Layer 7 of a small transformer language model trained on English Wikipedia (10 layers, counted from 0, width 128).
Take only the direct path to the model's output, skipping the later layers: a vector added to the residual stream pushes a token's score in proportion to its dot product with that token's output vector.

Output vectors of the tokens that the questions are about. A number n stands for n times 0.068.
"ment": 9 -7 23 -10 34 9 7 -46 25 27 -2 -30 -5 23 -22 -37 -46 5 -18 -11 6 17 -13 -28 -9 -28 -14 4 8 43 19 13 -24 26 11 10 -7 14 -34 32 -2 16 -42 12 -11 1 12 23 -31 -37 41 -12 7 -10 -49 25 16 34 49 -7 -13 17 -35 -3 -46 40 -51 2 -23 -18 -22 -50 41 -12 -13 13 19 -44 -11 35 68 -4 -53 -12 -18 18 2 15 -4 52 -15 23 -2 7 29 22 14 17 22 24 8 27 -3 20 11 15 13 -6 0 11 -47 -20 -13 -2 -24 -20 -31 12 -19 8 15 -13 -3 15 40 34 2 -8
"Technical": 23 -3 8 5 9 9 -16 -27 25 -2 35 26 -45 -6 -29 -6 0 -12 -4 -7 9 16 4 1 1 16 -1 -10 64 34 29 4 -2 -1 33 -31 -18 48 17 -12 -20 12 6 1 -13 25 21 40 -16 -32 35 -20 16 -20 4 -45 10 13 9 40 9 19 -11 -16 -65 -14 -18 5 -24 -36 29 -26 19 -12 19 3 -3 11 2 -12 38 8 -6 23 -42 -23 20 9 -67 25 -16 -1 5 -29 16 25 28 -5 4 44 -20 11 9 10 -52 -23 -19 27 -9 -20 -1 36 -18 -21 10 -1 39 12 -14 -21 0 -10 37 38 30 4 -6 -13
"where": 8 -28 -29 25 32 14 40 5 13 -43 17 -3 3 8 9 -8 -3 -5 26 9 27 -6 -3 -32 12 23 36 -13 20 11 -6 -2 -8 1 29 -36 6 22 34 40 -37 -23 -21 27 40 28 -21 35 -5 -16 12 14 11 -3 7 -32 38 22 -7 5 -29 26 37 -51 -55 32 -39 -15 -55 -20 8 5 44 -34 34 37 6 -31 -22 -2 -47 8 -7 3 4 -50 6 36 -53 6 -37 1 14 -19 -23 19 -3 -18 -29 21 -16 -9 8 -20 -30 -16 11 -33 -5 -54 4 3 -10 -40 -23 18 55 -15 -42 15 29 -6 56 24 2 43 -3 -3
"conference": -4 -4 1 35 20 37 4 -38 23 -14 24 76 23 7 -31 -14 20 3 23 -5 -1 10 14 -42 8 56 20 -9 16 27 22 -20 -19 6 17 -36 -30 48 -21 66 -67 26 -16 6 58 32 -5 49 -42 -25 45 0 12 19 -17 -39 10 22 25 25 -31 5 22 -14 -21 53 9 -2 -16 -37 34 -37 62 -46 28 -11 -34 -19 24 1 58 59 -17 43 -22 -41 7 -15 -59 30 -1 48 11 -12 27 20 18 7 1 34 -29 11 6 33 -35 6 -6 7 -5 -11 -46 -6 -5 -11 15 26 35 5 -16 -17 45 11 10 -8 31 -12 6 -22
"disambiguation": 26 -30 -56 11 39 32 46 -51 21 24 36 45 8 -2 9 -7 8 -9 49 -11 16 30 39 0 9 61 34 -68 45 25 22 -54 9 -18 31 -33 -22 58 17 9 -45 27 7 -26 12 22 16 53 12 -27 18 -15 -7 -5 -23 -24 24 2 9 -3 -12 -7 28 -2 -41 -4 -13 -55 -31 -45 62 -53 33 -38 48 -2 5 -53 2 24 26 20 8 6 6 -59 -44 39 -53 20 14 5 -5 8 28 30 94 -12 33 -9 -51 2 40 -10 13 20 -6 -2 -8 -26 7 -8 -30 -42 26 33 30 15 4 62 4 14 -11 41 11 58 0 -5
"ctor": 12 -28 8 -6 9 9 27 -24 20 18 15 -5 14 35 -9 19 1 -25 49 14 39 9 7 -43 24 -1 27 -11 -5 41 18 -11 11 7 -12 -26 -18 41 10 8 -18 -9 -29 1 -45 2 9 38 -8 -24 15 -29 2 -73 -20 -4 14 3 41 -22 5 25 -12 -1 -9 1 -32 -28 -8 -3 -19 12 47 -47 7 20 6 25 -23 -18 -18 14 -20 29 42 0 -9 17 -38 40 -44 -34 16 -50 -6 14 19 -38 19 2 -9 20 9 71 -15 28 -64 45 -7 -40 -56 14 -6 -19 -9 2 6 -3 -19 -4 12 -7 2 48 -2 50 38 6
" GF": -19 -11 -9 34 25 23 40 3 19 -8 13 33 -9 22 -25 -28 -5 -25 14 11 19 16 9 -34 1 60 39 -37 35 46 4 3 -24 -5 13 -33 -12 7 -13 21 -22 -3 -22 11 -2 13 10 29 -2 15 8 -14 29 -4 4 -17 26 19 -7 2 -24 -25 -14 10 -16 0 11 -11 -7 4 -12 -37 -1 -19 52 -9 6 -24 15 -30 18 58 9 22 -20 -9 -11 -5 -41 7 8 43 -10 -8 42 33 27 -16 -19 26 -3 26 24 17 3 -7 -37 15 -13 -59 -17 15 -17 -33 4 -1 40 -25 -14 17 51 12 -9 19 11 3 19 -17
"et": -20 -4 -19 12 24 -14 1 -28 -4 38 32 -5 19 23 8 11 -19 -3 -27 -9 12 3 -27 10 7 -8 -9 -3 -25 3 1 14 -42 -2 30 -16 0 -17 22 2 13 -28 16 -10 16 -26 5 30 8 10 -6 4 -22 -2 -38 4 -7 23 -11 4 15 -9 -10 -23 -19 -6 7 -30 26 5 7 -8 21 -9 -15 9 10 19 -13 2 5 1 -8 6 -18 -14 -27 25 -12 17 -29 -2 25 -1 -39 31 -2 -1 -24 33 14 -1 0 41 6 -30 -7 23 2 -11 9 24 15 -25 -2 -44 -16 6 -5 -10 1 12 -16 17 49 -8 45 10
"chester": 30 -39 -24 9 14 -1 -8 -23 14 -36 7 24 -19 -18 -20 -3 -1 11 0 -6 28 3 15 -4 21 -10 3 -11 -3 -20 25 -6 8 23 7 -45 15 48 -16 42 -27 20 -36 -8 4 1 -9 46 -17 -61 3 -22 1 9 -3 -9 15 -8 1 -24 32 15 -7 -22 -39 54 -48 24 -2 -22 21 8 43 -41 34 6 35 -20 16 -19 33 -8 18 -33 -2 -6 4 29 -51 5 26 9 3 7 65 37 24 -29 -8 22 -20 34 -23 28 -43 -43 -9 1 -4 -31 -11 -13 -2 -56 30 9 21 -56 -30 -24 44 23 25 -17 29 10 -22 31
"pra": 32 0 -1 8 5 20 20 -10 7 25 29 42 3 -5 49 -14 -19 -17 28 -14 1 48 12 -13 -1 -16 45 -13 27 -3 27 -33 12 -1 38 -15 -27 23 3 -16 -11 -7 13 39 11 -8 8 39 -12 -35 41 -27 14 -20 -3 -4 9 7 -6 25 -24 23 9 5 1 35 2 1 -4 -43 9 -2 -2 -5 14 26 4 -3 40 -4 23 19 36 30 11 -19 25 9 -12 -3 -1 -13 3 -33 -29 8 6 4 29 -8 16 -2 -15 -15 -45 -2 2 13 -4 -10 -41 27 -12 -43 21 16 -4 8 -55 44 28 -8 37 16 6 -10 23 -5
"ad": -50 1 5 -2 -5 -13 1 -23 9 28 23 -6 12 -12 -1 -7 2 -14 7 -22 -22 60 12 13 -5 13 -7 -10 7 -8 7 -29 4 -5 43 -41 -23 19 6 24 23 -1 -19 22 37 -17 -19 27 -29 34 4 2 -24 2 -29 -1 6 27 13 -5 -14 -3 -20 8 -17 15 5 17 17 26 -4 -9 8 -4 1 -8 13 8 8 -28 4 -15 6 10 -23 10 2 -1 -12 6 1 -4 5 -5 -8 -5 -22 10 22 0 31 15 11 10 -35 -51 11 -19 0 29 10 -6 -14 1 -11 7 -6 2 -33 4 -3 14 28 27 36 -11 27 10
"race": 52 -29 35 -19 12 42 43 -11 35 8 3 17 -9 24 -5 -7 -13 29 32 -7 -16 -9 44 0 15 7 31 -30 30 7 2 -18 -51 10 29 -15 7 -12 -18 26 -21 15 -29 -20 30 -5 3 51 2 -32 17 -46 30 24 -5 -16 17 6 51 7 -20 8 -2 -33 -37 35 6 -45 3 -40 8 -38 37 -12 38 18 47 -14 26 -64 34 29 3 26 23 -21 26 14 -14 18 -31 35 0 -32 2 -14 22 8 -7 11 -11 29 28 10 9 -10 -2 -7 -4 10 -39 -28 -32 -3 3 28 -32 1 -23 3 27 2 41 7 18 51 25 -33
"tain": -17 -33 31 18 56 6 38 -5 19 5 31 27 4 30 9 9 3 18 2 5 36 39 42 -22 10 -5 -2 -9 2 56 -14 13 -26 -4 -5 6 24 12 -30 12 -1 12 15 -23 36 -2 43 28 20 -16 23 -33 -39 -16 -24 -26 16 2 33 -4 19 25 55 -5 -31 56 19 14 -10 -11 -14 -13 29 25 -5 2 52 -54 20 43 6 -22 4 29 9 -17 5 -21 -62 -10 25 36 -8 -2 4 35 33 -20 16 46 -14 21 52 -3 -23 -37 31 -3 -7 -23 13 0 12 6 -4 -21 8 -2 6 3 50 13 20 0 -46 18 6 7
"ional": 21 1 -15 27 -2 6 17 -51 28 7 30 -3 -10 10 -2 18 -13 -15 25 -15 -5 2 28 -39 10 48 56 -32 23 -28 5 -30 -5 -4 -3 -50 -31 0 71 34 -31 39 11 21 38 40 56 30 -35 -69 30 0 -15 -41 16 -15 10 54 88 -14 -20 -24 -3 -18 11 7 -9 -16 -41 -3 -1 -15 8 20 -9 -4 -16 -35 2 37 17 -13 20 -4 -21 -16 42 -7 -44 21 63 5 17 -14 -2 21 -11 -39 -3 24 14 -16 10 43 -18 -1 -39 3 -4 17 -25 -6 -16 -45 15 -7 40 20 14 -10 34 3 -29 48 41 6 38 20
"ning": 20 -10 -46 -9 3 -12 31 -5 7 -7 11 7 -5 -12 35 30 34 30 7 -15 33 -2 43 -20 24 -23 -24 3 22 0 15 30 45 -1 -3 -35 -8 12 -28 29 -7 17 1 5 7 0 14 26 4 -20 -8 -11 -32 4 -15 -9 22 12 1 -28 -2 5 -5 11 -42 -22 -7 12 11 -40 4 21 29 -41 16 1 37 4 30 -26 23 22 54 10 -18 9 -15 19 -63 26 3 17 32 16 -6 32 39 -19 37 19 -55 15 9 1 -26 -50 -8 1 -3 19 -9 4 21 -28 45 -35 20 -49 -59 -4 35 29 17 8 -37 30 6 3
" Year": 18 4 -20 -9 18 24 -10 -23 -6 -12 14 19 -16 19 0 -11 23 -5 9 -3 12 43 15 -33 24 17 0 27 -12 29 17 -24 -17 2 12 -15 4 25 -7 14 -23 -7 -20 -10 11 3 38 27 0 16 -1 27 11 -8 -20 2 28 -4 0 -23 -31 4 4 -12 16 -4 0 0 -34 -9 22 -26 37 2 7 21 -27 -20 -16 -2 45 1 10 -2 -3 5 -44 22 -27 16 11 -8 2 -25 52 17 -6 -2 -8 9 1 -9 -8 6 -8 18 18 -27 -9 -9 7 -23 -24 1 -29 40 47 8 -17 16 20 3 -7 15 36 27 15 -2
"sqmi": 49 -45 -31 51 -8 35 5 -8 31 -16 29 31 9 29 -9 17 13 -15 39 -12 19 60 1 -11 37 13 67 -49 -34 2 -13 -66 1 26 4 -50 -14 24 -11 68 -11 13 -46 18 27 28 5 56 -12 -20 39 -25 6 -29 9 6 39 11 12 40 3 18 36 24 -39 24 19 -30 -18 4 41 -5 20 -48 9 9 -26 -37 15 -43 16 51 0 11 9 -20 -11 11 -16 57 18 28 4 -8 -16 47 53 3 45 5 -2 20 41 45 -26 -32 -33 18 -28 -24 2 -30 -16 -41 29 19 20 5 8 -21 15 37 -20 -8 39 -21 6 -44
"om": -20 -11 6 -8 23 -18 -2 -5 5 -19 19 -14 -4 30 -17 -10 -11 -9 16 5 27 -6 28 -1 -35 -5 9 -6 -11 -2 7 -25 -14 21 -11 -16 -39 15 -16 5 4 -23 0 -14 29 -11 -10 26 12 -2 11 24 12 14 -12 -8 6 22 14 -31 5 -1 -22 -22 -6 28 17 15 20 21 26 -20 4 22 3 23 44 -34 -15 -14 10 -8 3 -6 -2 -5 -4 38 -43 34 -8 -7 14 9 24 12 7 -5 2 5 13 24 17 3 0 -38 11 -6 0 9 -10 5 -27 -7 -1 -7 47 -5 -30 -11 -10 -4 33 18 32 -28 14 20
"ish": -27 -44 6 14 -5 -3 17 -13 -1 22 20 25 29 34 22 5 31 34 6 -14 23 -11 -8 -23 1 -1 23 3 -28 -19 -3 1 -40 35 -15 -30 3 -5 20 35 4 -9 -21 -13 16 -4 3 32 -8 -25 39 4 4 5 22 -16 1 -2 8 -24 -14 -17 37 16 -47 0 49 -24 -14 -10 5 33 -5 -19 25 -11 -10 -29 4 -7 22 -18 35 -9 -5 35 -3 17 -21 -1 -10 -8 -37 -11 -15 25 -14 -24 26 40 -35 17 28 6 5 -8 -8 12 1 41 6 39 -25 -19 -3 -37 -1 -23 -31 20 12 24 -25 31 -34 27 0 -14
"hold": 11 -28 -1 36 3 -3 65 -44 39 -11 27 2 7 19 20 -47 -6 -30 21 -17 -3 3 -11 -57 29 -8 14 -22 3 -8 -15 -5 4 17 20 -53 31 4 36 32 -20 -13 3 -56 21 7 5 22 -27 -7 33 3 -2 -4 -14 -31 28 -33 -3 -7 3 -15 2 -20 -19 13 21 21 16 -31 -14 -25 37 -1 23 2 23 14 34 28 -18 -3 -5 1 -36 -17 -1 13 -43 45 34 0 19 22 -19 16 3 -10 -23 33 -3 -11 41 2 -35 2 -8 -12 -6 -16 -50 -1 -20 14 -24 4 55 -33 -13 44 49 30 9 19 -1 32 -26 -1
"ep": -11 -3 -42 17 -9 -6 12 -41 3 22 14 -2 8 6 -6 8 1 -26 19 -26 -3 -12 16 17 -14 21 -17 0 26 22 15 -22 -12 17 35 -16 -10 2 -19 24 -2 -4 -1 -25 1 -13 -2 34 -16 3 -16 -16 -6 -14 -17 -39 16 5 14 7 -13 13 25 -12 19 23 14 10 13 -40 -12 -18 21 -15 23 52 -14 21 25 -18 0 1 -18 -26 -1 -35 -9 37 -36 38 -12 -3 -6 -14 -8 5 -23 18 -23 -5 7 11 16 29 -17 -28 -30 -6 -1 -48 23 25 1 -14 4 -24 -15 -1 -12 -1 6 5 -24 29 53 -9 13 20
"weight": 5 1 -6 13 4 13 50 -45 16 11 -10 28 -2 7 -4 -5 -16 -7 9 -6 -9 -23 32 -5 48 41 42 -43 25 17 44 -69 -8 22 7 1 -28 1 -19 30 -9 11 -23 -28 2 23 42 28 -1 2 9 -7 -1 -1 -40 -25 73 18 -17 13 1 20 -5 27 -42 8 -3 2 -17 -41 10 9 6 -14 54 27 32 -21 57 7 11 8 30 43 16 25 13 -37 -61 33 -1 -11 8 1 23 48 12 -1 9 28 -47 14 -44 -12 -44 9 14 5 -4 40 -29 0 12 -41 11 16 15 14 -34 27 -6 8 29 24 -14 9 -9 -13
"\")": 63 36 -10 38 28 -6 24 -17 27 -9 67 6 17 28 -38 -8 -14 -5 20 -14 40 3 25 35 20 11 9 -5 -4 35 -8 23 18 16 42 -46 -13 37 28 -4 -40 30 -47 12 40 13 21 32 -13 28 32 10 56 5 -6 -9 47 -7 28 -19 -51 30 -9 10 -58 58 -25 13 -22 -64 43 -47 50 10 46 -8 -49 -15 28 -25 -2 38 43 9 -5 -20 -13 25 -90 19 38 36 1 -8 39 65 19 -74 32 10 -4 -2 -4 23 -20 -37 10 2 -10 -21 8 10 -20 -52 -18 -33 -13 3 13 56 31 2 5 31 31 26 41 -21

Each question shows what one neuron of this layer's MLP adds at an activation of 1. A number n stands for n times 0.0078.

n232: -7 -13 5 18 -9 -20 8 6 31 2 1 -1 -6 4 -2 -10 -3 9 -15 -17 -13 0 26 -15 -3 9 13 -7 16 -11 -21 -37 16 -19 -2 1 -8 -17 -2 8 6 11 -15 4 13 -11 -5 21 13 -7 8 4 1 -14 -14 0 12 5 -7 7 -14 -18 -21 -2 5 3 2 8 1 3 -9 -9 -12 -18 2 -1 6 -1 -11 -32 16 15 6 -8 -7 -1 -18 20 12 8 -6 2 6 29 -15 2 8 9 17 -4 -25 -10 6 -5 -13 -2 -13 3 13 -8 -27 2 1 -7 -4 17 3 18 33 -4 1 -12 1 8 6 2 8 2
Pushed up most: "sqmi"

n13: -8 -19 -2 7 -7 -10 -7 12 12 -2 -7 2 -23 18 7 -15 12 -23 -5 19 1 -7 -7 -7 -2 20 -12 -9 6 -7 -11 4 -2 14 -4 21 20 -21 3 -8 14 3 9 -4 5 12 16 21 6 14 -1 -8 -3 12 -21 11 20 2 21 10 1 -23 18 8 -5 -19 17 12 -2 13 4 -12 -20 4 -6 -10 -19 -8 16 -25 5 15 -8 8 16 10 19 7 -10 16 -7 12 -36 6 21 -22 -5 4 -1 -7 -1 3 3 -14 4 -22 -6 -7 13 3 -5 0 -1 -12 1 -18 10 -8 3 0 5 25 -18 13 -2 -4 -5 5
Which two tokens does it push up most, strongest first? " GF", "ish"

n297: 12 19 4 -3 -25 -6 7 27 16 20 -11 -5 -6 -24 -8 2 1 27 6 -22 -8 9 -19 10 0 17 36 16 6 -5 0 0 42 -9 -1 28 -2 -2 -17 17 -33 3 -17 -1 0 16 1 -21 7 -18 11 -6 -8 -18 -14 7 10 -9 -3 -6 2 -2 17 0 -6 -5 -8 -23 -14 24 -15 2 -12 -5 15 9 5 30 -5 4 4 -5 -14 -12 -2 19 3 -3 10 3 9 -7 -7 -5 -2 -6 25 -9 -7 3 2 -15 8 2 -10 22 4 -16 -22 -12 -5 -1 5 -14 8 9 -9 -11 -9 18 12 -15 -18 3 18 8 -3 3
Which of these tokens does it push down most? "om"

n56: -11 -10 -13 -8 -32 0 3 -7 19 -4 15 12 6 24 -1 17 -15 -18 -31 17 9 13 -14 0 7 11 -1 -11 -14 1 6 -14 -11 2 16 26 1 -4 20 -10 2 -6 15 -14 -7 14 -4 -22 16 17 18 -4 -17 14 -3 -18 -19 7 -5 12 -22 -1 -11 -7 8 4 27 -1 -8 -4 5 -7 -3 1 2 -3 -5 -24 4 26 -3 10 -17 1 21 -14 12 8 -6 8 -4 10 7 2 -6 -3 -7 -16 -19 18 -6 -5 5 -1 12 17 -1 -21 -16 5 9 -7 2 -34 8 -6 -33 -9 10 -14 -7 21 4 -10 8 -1 -3 -8
Pushed up most: "et"

n148: -6 11 -2 -22 6 1 24 1 0 19 -10 -7 -16 17 11 -9 9 -32 -10 -7 8 -26 15 3 -6 -7 -6 8 -7 14 -10 -14 4 20 4 -8 0 -12 3 22 -1 -15 -16 2 10 10 2 -8 3 1 6 -31 -25 -1 -12 1 29 -14 3 -7 15 1 18 3 12 -3 1 1 4 -8 8 -10 17 3 27 2 19 4 -2 21 2 -12 -5 10 25 9 -20 6 -14 -14 9 -3 8 39 1 3 -4 -22 -2 -5 3 18 4 -10 -32 13 13 -14 -50 3 -20 1 7 10 -3 10 -12 4 -12 16 -3 -19 -2 13 -1 12 -11 -6
Which three tokens does it push up most, strongest first? "weight", "hold", "tain"

n157: -1 1 -20 14 13 3 -11 -9 -10 -10 -17 -2 -3 23 7 39 20 13 30 -9 6 -7 -2 5 -22 7 9 -14 -14 11 8 12 -18 6 -1 -9 28 23 -1 2 19 -16 -19 3 3 -4 -11 17 2 9 10 -3 18 2 -19 1 11 -21 0 -20 34 -3 4 17 10 5 24 -8 17 -4 6 -2 -12 29 7 12 5 9 14 -2 32 9 -5 15 -18 9 1 -17 12 11 -17 0 -6 -9 2 -15 -10 3 1 -10 -22 -4 19 17 -4 1 -19 -14 20 0 -17 -3 6 -4 9 -5 2 -13 -6 -13 5 -7 -3 6 -6 -7 9 11
Which of these tokens does it push down most? "where"

n242: 0 35 10 9 6 -14 7 -11 -1 -9 21 -3 17 8 -16 2 4 4 -7 -7 5 4 5 9 -1 -2 -25 4 -32 13 -23 20 15 -6 -5 9 11 2 15 -14 -2 3 -3 10 4 -4 -12 2 10 15 5 15 14 5 -25 3 -2 2 -6 -8 -1 -8 9 14 -12 15 6 4 -8 -9 -6 14 27 -14 -1 -1 -16 22 7 3 -21 -3 0 -18 -1 -5 -1 0 -13 -11 10 1 -5 11 0 19 -1 -37 9 -16 -10 6 16 -6 -17 -2 17 -16 3 -5 12 -1 -9 4 -25 -27 -8 19 -4 1 -15 -1 2 4 4 -1 21 0
Pushed up most: "\")"

n126: -7 -10 -5 -5 6 5 -7 -19 13 0 -1 -7 5 -11 -11 3 -12 -26 12 -12 5 28 13 -2 -8 -14 10 16 -10 -1 -2 -11 5 4 -5 -10 3 15 -6 2 -5 -23 7 11 8 -11 7 6 2 -28 3 -4 3 -19 11 -9 10 -14 -17 18 28 -13 8 5 -11 20 -2 10 -9 -6 1 10 3 3 -13 -11 -21 6 15 1 -8 -9 -1 -2 11 -4 -15 33 -6 1 0 18 17 1 -2 13 10 1 11 14 -14 -1 9 -14 -1 8 -9 -13 -10 -5 -16 -8 -1 -13 -14 11 1 -2 -6 9 -13 -3 -9 -11 -19 -8 -7 -18
Which two tokens does it push up most, strongest first? "sqmi", "disambiguation"

n124: 11 -8 5 -12 -3 21 14 6 27 14 -7 -3 -11 3 -16 -11 7 12 -15 15 6 17 3 6 14 18 9 -7 -9 -7 -18 -4 -9 -12 14 15 7 -3 -10 2 28 -7 13 2 2 -18 1 7 2 8 2 13 3 9 -30 -13 0 8 -9 -7 -13 -3 11 3 0 8 3 -1 19 -18 4 -13 13 1 6 0 11 -3 -5 -6 -4 21 12 0 0 -1 -5 9 21 3 -46 -1 -39 -6 9 13 -13 7 0 -14 5 -14 10 0 14 5 25 -11 -19 6 8 26 -13 12 12 3 -4 22 2 -2 -2 5 18 -22 9 10 11 -7
Pushed up most: "race"

n234: 7 19 -7 -3 -5 -11 16 -11 11 7 8 -2 7 -4 -12 -25 -11 9 -1 -5 -10 12 -4 -3 23 3 5 0 -6 -10 21 1 -4 4 -9 -9 14 -8 24 2 43 18 13 -9 2 15 -1 36 3 -6 1 -16 -14 2 -6 7 20 -30 -8 -7 -4 34 -21 -15 9 -2 8 7 5 0 4 18 5 15 3 -3 0 -3 7 -6 6 -31 14 -8 -2 -19 8 -11 -8 36 -4 4 13 22 6 -26 -24 6 -10 -15 10 -7 -3 -12 24 0 11 26 1 -1 2 -1 -21 -12 -9 1 18 5 -16 -17 -5 -11 26 -18 -28 12 8 14
Which two tokens does it push up most, strongest first? "hold", "weight"

n165: 0 -5 1 12 2 -3 -9 19 -5 -25 3 -4 14 16 -16 -2 -15 2 -18 -2 4 -5 -1 -5 -4 -7 0 -13 8 7 5 -11 -12 -12 -6 -14 3 8 2 -6 17 29 33 -27 -22 2 4 4 -16 -5 -13 16 -9 -6 24 -12 -2 -1 23 -1 -15 3 8 -3 -9 5 -15 10 -7 13 -13 0 -30 3 0 -1 -26 1 -4 -7 -10 8 4 -3 2 6 -1 -1 5 3 9 9 -18 23 15 -6 1 1 9 6 7 8 1 3 1 20 -6 -9 23 -14 -18 -2 -9 -16 -12 18 0 5 23 15 -4 -6 -10 3 3 21 -1 -20
Which of these tokens does it push down most? "ning"

n47: -30 2 -1 9 44 23 15 -17 3 2 -2 22 -19 -3 6 -7 -11 -2 -3 -7 -5 -24 -12 3 17 9 -9 -11 -10 -7 -9 3 -8 -8 -14 -26 2 -5 -3 -2 -21 0 3 7 -16 19 22 -24 2 -6 -8 16 -20 -6 -27 -5 -2 5 -12 16 4 21 -16 9 -11 3 6 3 10 5 15 -4 -2 22 -6 1 11 -10 13 8 -11 4 -6 6 -1 -1 -4 -14 -27 14 -4 -8 -14 15 -16 -6 7 -1 -11 -3 -5 0 6 -11 -9 -2 -16 3 -1 7 7 5 -12 -1 10 12 12 17 -18 1 8 29 -49 18 4 -7 -16 9
Which of these tokens does it push down most? "race"

n20: -18 -22 7 -18 -3 -24 -20 17 14 2 -14 -2 -1 0 21 -13 -4 -8 30 6 -10 -22 12 20 5 -12 11 13 -13 22 -26 -10 10 -8 -17 -9 12 19 -6 -11 -2 -3 3 1 16 0 -7 -16 5 5 -1 7 -4 -8 11 2 3 8 38 -9 -12 0 5 8 3 7 11 12 11 -7 -3 11 12 2 17 2 -2 2 0 4 0 6 0 -21 -5 -15 7 9 15 32 12 -11 -15 -2 14 5 -4 -27 0 32 0 0 2 -2 -7 20 -6 5 -20 -2 -13 -10 5 11 -15 28 -14 -24 -12 8 -4 -14 -28 21 16 -2 6 -7
Pushed up most: "ctor"

n75: 1 16 -26 -12 -6 4 -1 14 -6 10 -2 8 0 -15 27 11 29 12 17 -19 -13 3 -12 4 -23 -2 1 0 12 10 16 -16 -8 -22 12 12 -9 -12 14 -5 -19 -10 9 -8 -12 4 11 3 6 7 -27 6 -19 7 11 0 18 12 -4 -5 -4 -22 -11 -1 -1 13 -5 -3 -8 -6 -11 -1 24 -3 -11 9 -2 18 -3 -14 11 17 8 -23 5 -6 24 4 -14 -19 4 6 -5 -25 -10 -20 11 -7 -3 3 -2 -5 19 11 4 8 11 -15 -7 7 -5 3 -2 2 -9 -7 -4 -2 3 -4 6 -26 -15 3 11 -2 -2 -3
Pushed up most: "ep"

n43: -7 16 17 -1 7 -13 3 3 14 -29 -2 -13 -12 2 -3 -14 18 -2 -18 11 -19 -7 6 8 16 6 -10 14 -11 -2 1 -5 -11 -22 -37 -8 -1 -16 4 -11 6 -24 5 -15 31 19 0 -4 -2 14 -14 -14 -4 -31 4 -7 8 21 -3 -2 -11 14 -4 1 -31 -20 1 -7 7 -28 -17 12 -10 -7 -6 6 3 -7 15 -10 6 -18 28 14 24 -1 -6 4 -7 14 -20 6 -11 -5 2 2 -2 2 33 15 14 14 -13 9 -2 -3 -9 8 13 26 -13 -11 -14 -20 2 8 11 11 -2 6 -24 11 -5 -13 6 4 -10 18
Pushed up most: "weight"

n66: 5 -10 6 20 -2 15 -14 -1 24 12 -1 23 0 8 11 5 5 -11 -21 0 -14 -9 -12 -6 5 1 -10 -9 3 12 -26 -6 12 -1 -16 26 17 9 19 6 -19 4 -3 7 -1 13 2 6 18 11 -1 16 13 -11 -19 24 2 8 12 10 15 1 -15 24 -2 8 -13 -6 -1 12 11 -24 4 5 -6 5 -15 -2 -1 -6 -3 -12 21 -4 21 2 2 17 10 -14 -1 17 -2 -5 14 5 10 0 -7 -11 -4 -13 17 13 -13 4 5 -9 -15 -5 22 -6 20 -6 -3 0 7 19 -2 2 -5 21 18 -18 -1 -7 1 0
Which two tokens does it push up most, strongest first? "sqmi", "\")"

n237: 7 18 1 5 -13 5 8 0 23 13 9 -17 8 -6 6 -2 7 -37 19 -6 12 4 23 8 21 -9 -10 3 -5 -5 -4 14 -15 -5 -15 -5 -19 -4 -11 1 6 -11 -1 12 23 10 -14 14 6 15 -16 3 -16 -18 2 5 -4 -1 -6 -15 3 19 7 -3 7 20 -16 5 -10 -6 -1 0 -3 14 4 7 17 13 18 28 -2 9 -8 -10 4 -5 -19 -5 2 -9 5 -12 19 -15 -26 5 0 -18 5 12 10 -9 -22 8 -18 5 10 -13 9 -10 19 -9 0 13 0 -13 15 1 10 6 -1 -10 11 -22 18 2 24 -19
Which of these tokens does it push down most? "ish"

n81: 0 -11 6 8 -6 1 5 7 -8 10 21 25 -12 9 -2 10 5 -20 -22 7 0 -3 -14 17 -17 -31 -12 -1 -20 -12 -11 6 -18 -2 3 10 -11 -22 -10 -18 9 9 9 -12 -11 -8 8 14 -17 17 -3 4 8 24 -7 12 13 0 -23 17 12 -4 -5 -13 -4 23 2 7 -11 -10 -7 0 0 1 0 -2 -21 -11 2 13 2 16 15 -10 -7 -5 -15 3 33 -9 -10 -21 -8 -7 -8 5 22 14 -17 10 7 -12 -12 -17 -5 -24 14 1 5 2 7 14 -4 11 17 -22 11 -10 8 4 15 8 19 15 9 -2 20 1
Pushed up most: "et"

n150: 30 -14 12 5 -4 -9 14 12 10 23 7 7 -3 -4 19 19 9 14 0 8 4 -24 2 -15 2 8 2 2 -6 -1 10 -25 -8 11 12 13 1 -19 -10 -6 -5 -4 40 -12 -12 1 -16 -23 2 -12 -11 12 -8 4 18 -4 -2 -1 5 -5 -2 -4 11 13 1 16 4 -4 26 18 -19 -3 8 17 -8 -8 0 16 2 -10 9 -13 17 -2 -16 7 10 2 -18 -4 6 4 -1 21 1 24 -14 -11 7 17 -9 -9 3 -9 -3 11 2 -28 -21 -26 -19 -6 4 -16 13 3 -6 -2 7 21 3 -22 6 -31 24 11 -8 12
Which two tokens does it push up most, strongest first? "hold", "tain"

n231: 13 -5 0 -30 2 15 -21 0 -3 -20 1 -3 -2 -5 6 14 11 11 -7 16 -21 -20 5 8 12 3 -5 5 6 -13 -14 -16 11 0 6 17 6 -7 -15 -20 -32 4 4 23 -11 11 6 31 -13 -4 -15 -10 15 4 6 7 2 -20 -24 -16 -10 -16 11 -1 2 -13 7 11 -5 23 -6 6 17 3 8 4 1 -2 19 0 5 -1 4 -8 -3 8 8 -3 -12 -4 14 15 -8 -5 6 20 -29 23 4 -9 8 9 -7 -11 8 31 13 23 23 0 -2 -5 0 5 8 -2 -24 12 1 -14 32 -5 -6 6 0 -15 22 1
Which of these tokens does it push down most? "hold"

n138: -16 -9 -16 12 -9 -19 -10 -13 0 9 3 32 0 1 24 22 -9 -1 -9 -21 9 12 0 1 -5 -24 -3 -28 -32 -12 3 4 1 -10 6 3 7 1 4 3 2 17 12 19 -4 6 -11 16 37 -7 -7 18 11 -6 -10 10 5 2 2 12 9 11 11 -8 -11 -1 1 10 -2 -19 16 3 19 3 11 -1 -24 5 0 22 -5 -20 -10 26 6 -6 -3 3 -5 -2 -26 -9 14 21 8 -5 -25 -10 -7 6 1 17 -4 10 1 7 4 -7 -18 15 8 9 5 -25 12 -11 -15 1 -12 5 -19 1 -16 -5 -14 8 12 -3
Which two tokens does it push up most, strongest first? "et", "ish"

n88: -6 7 -18 7 7 -13 19 24 -1 12 9 -21 -9 4 -22 -8 -4 -8 6 4 -21 15 -8 9 -10 3 23 4 3 4 -13 13 -4 -16 -2 -31 -3 7 -15 10 0 -15 14 -1 -16 -5 -8 11 16 16 -10 -2 2 -9 10 -20 15 4 -11 -6 13 -9 -12 -17 -8 0 -27 2 1 3 13 26 9 5 -1 -15 10 1 7 -2 13 -4 9 36 7 7 -19 7 -25 5 2 -17 8 5 -1 2 3 8 -10 8 -20 -9 5 -3 -4 -9 19 -3 -11 -19 18 -4 2 -3 -5 -3 -8 20 -5 -3 4 -4 6 1 -35 -2 -21 4
Pushed up most: "where"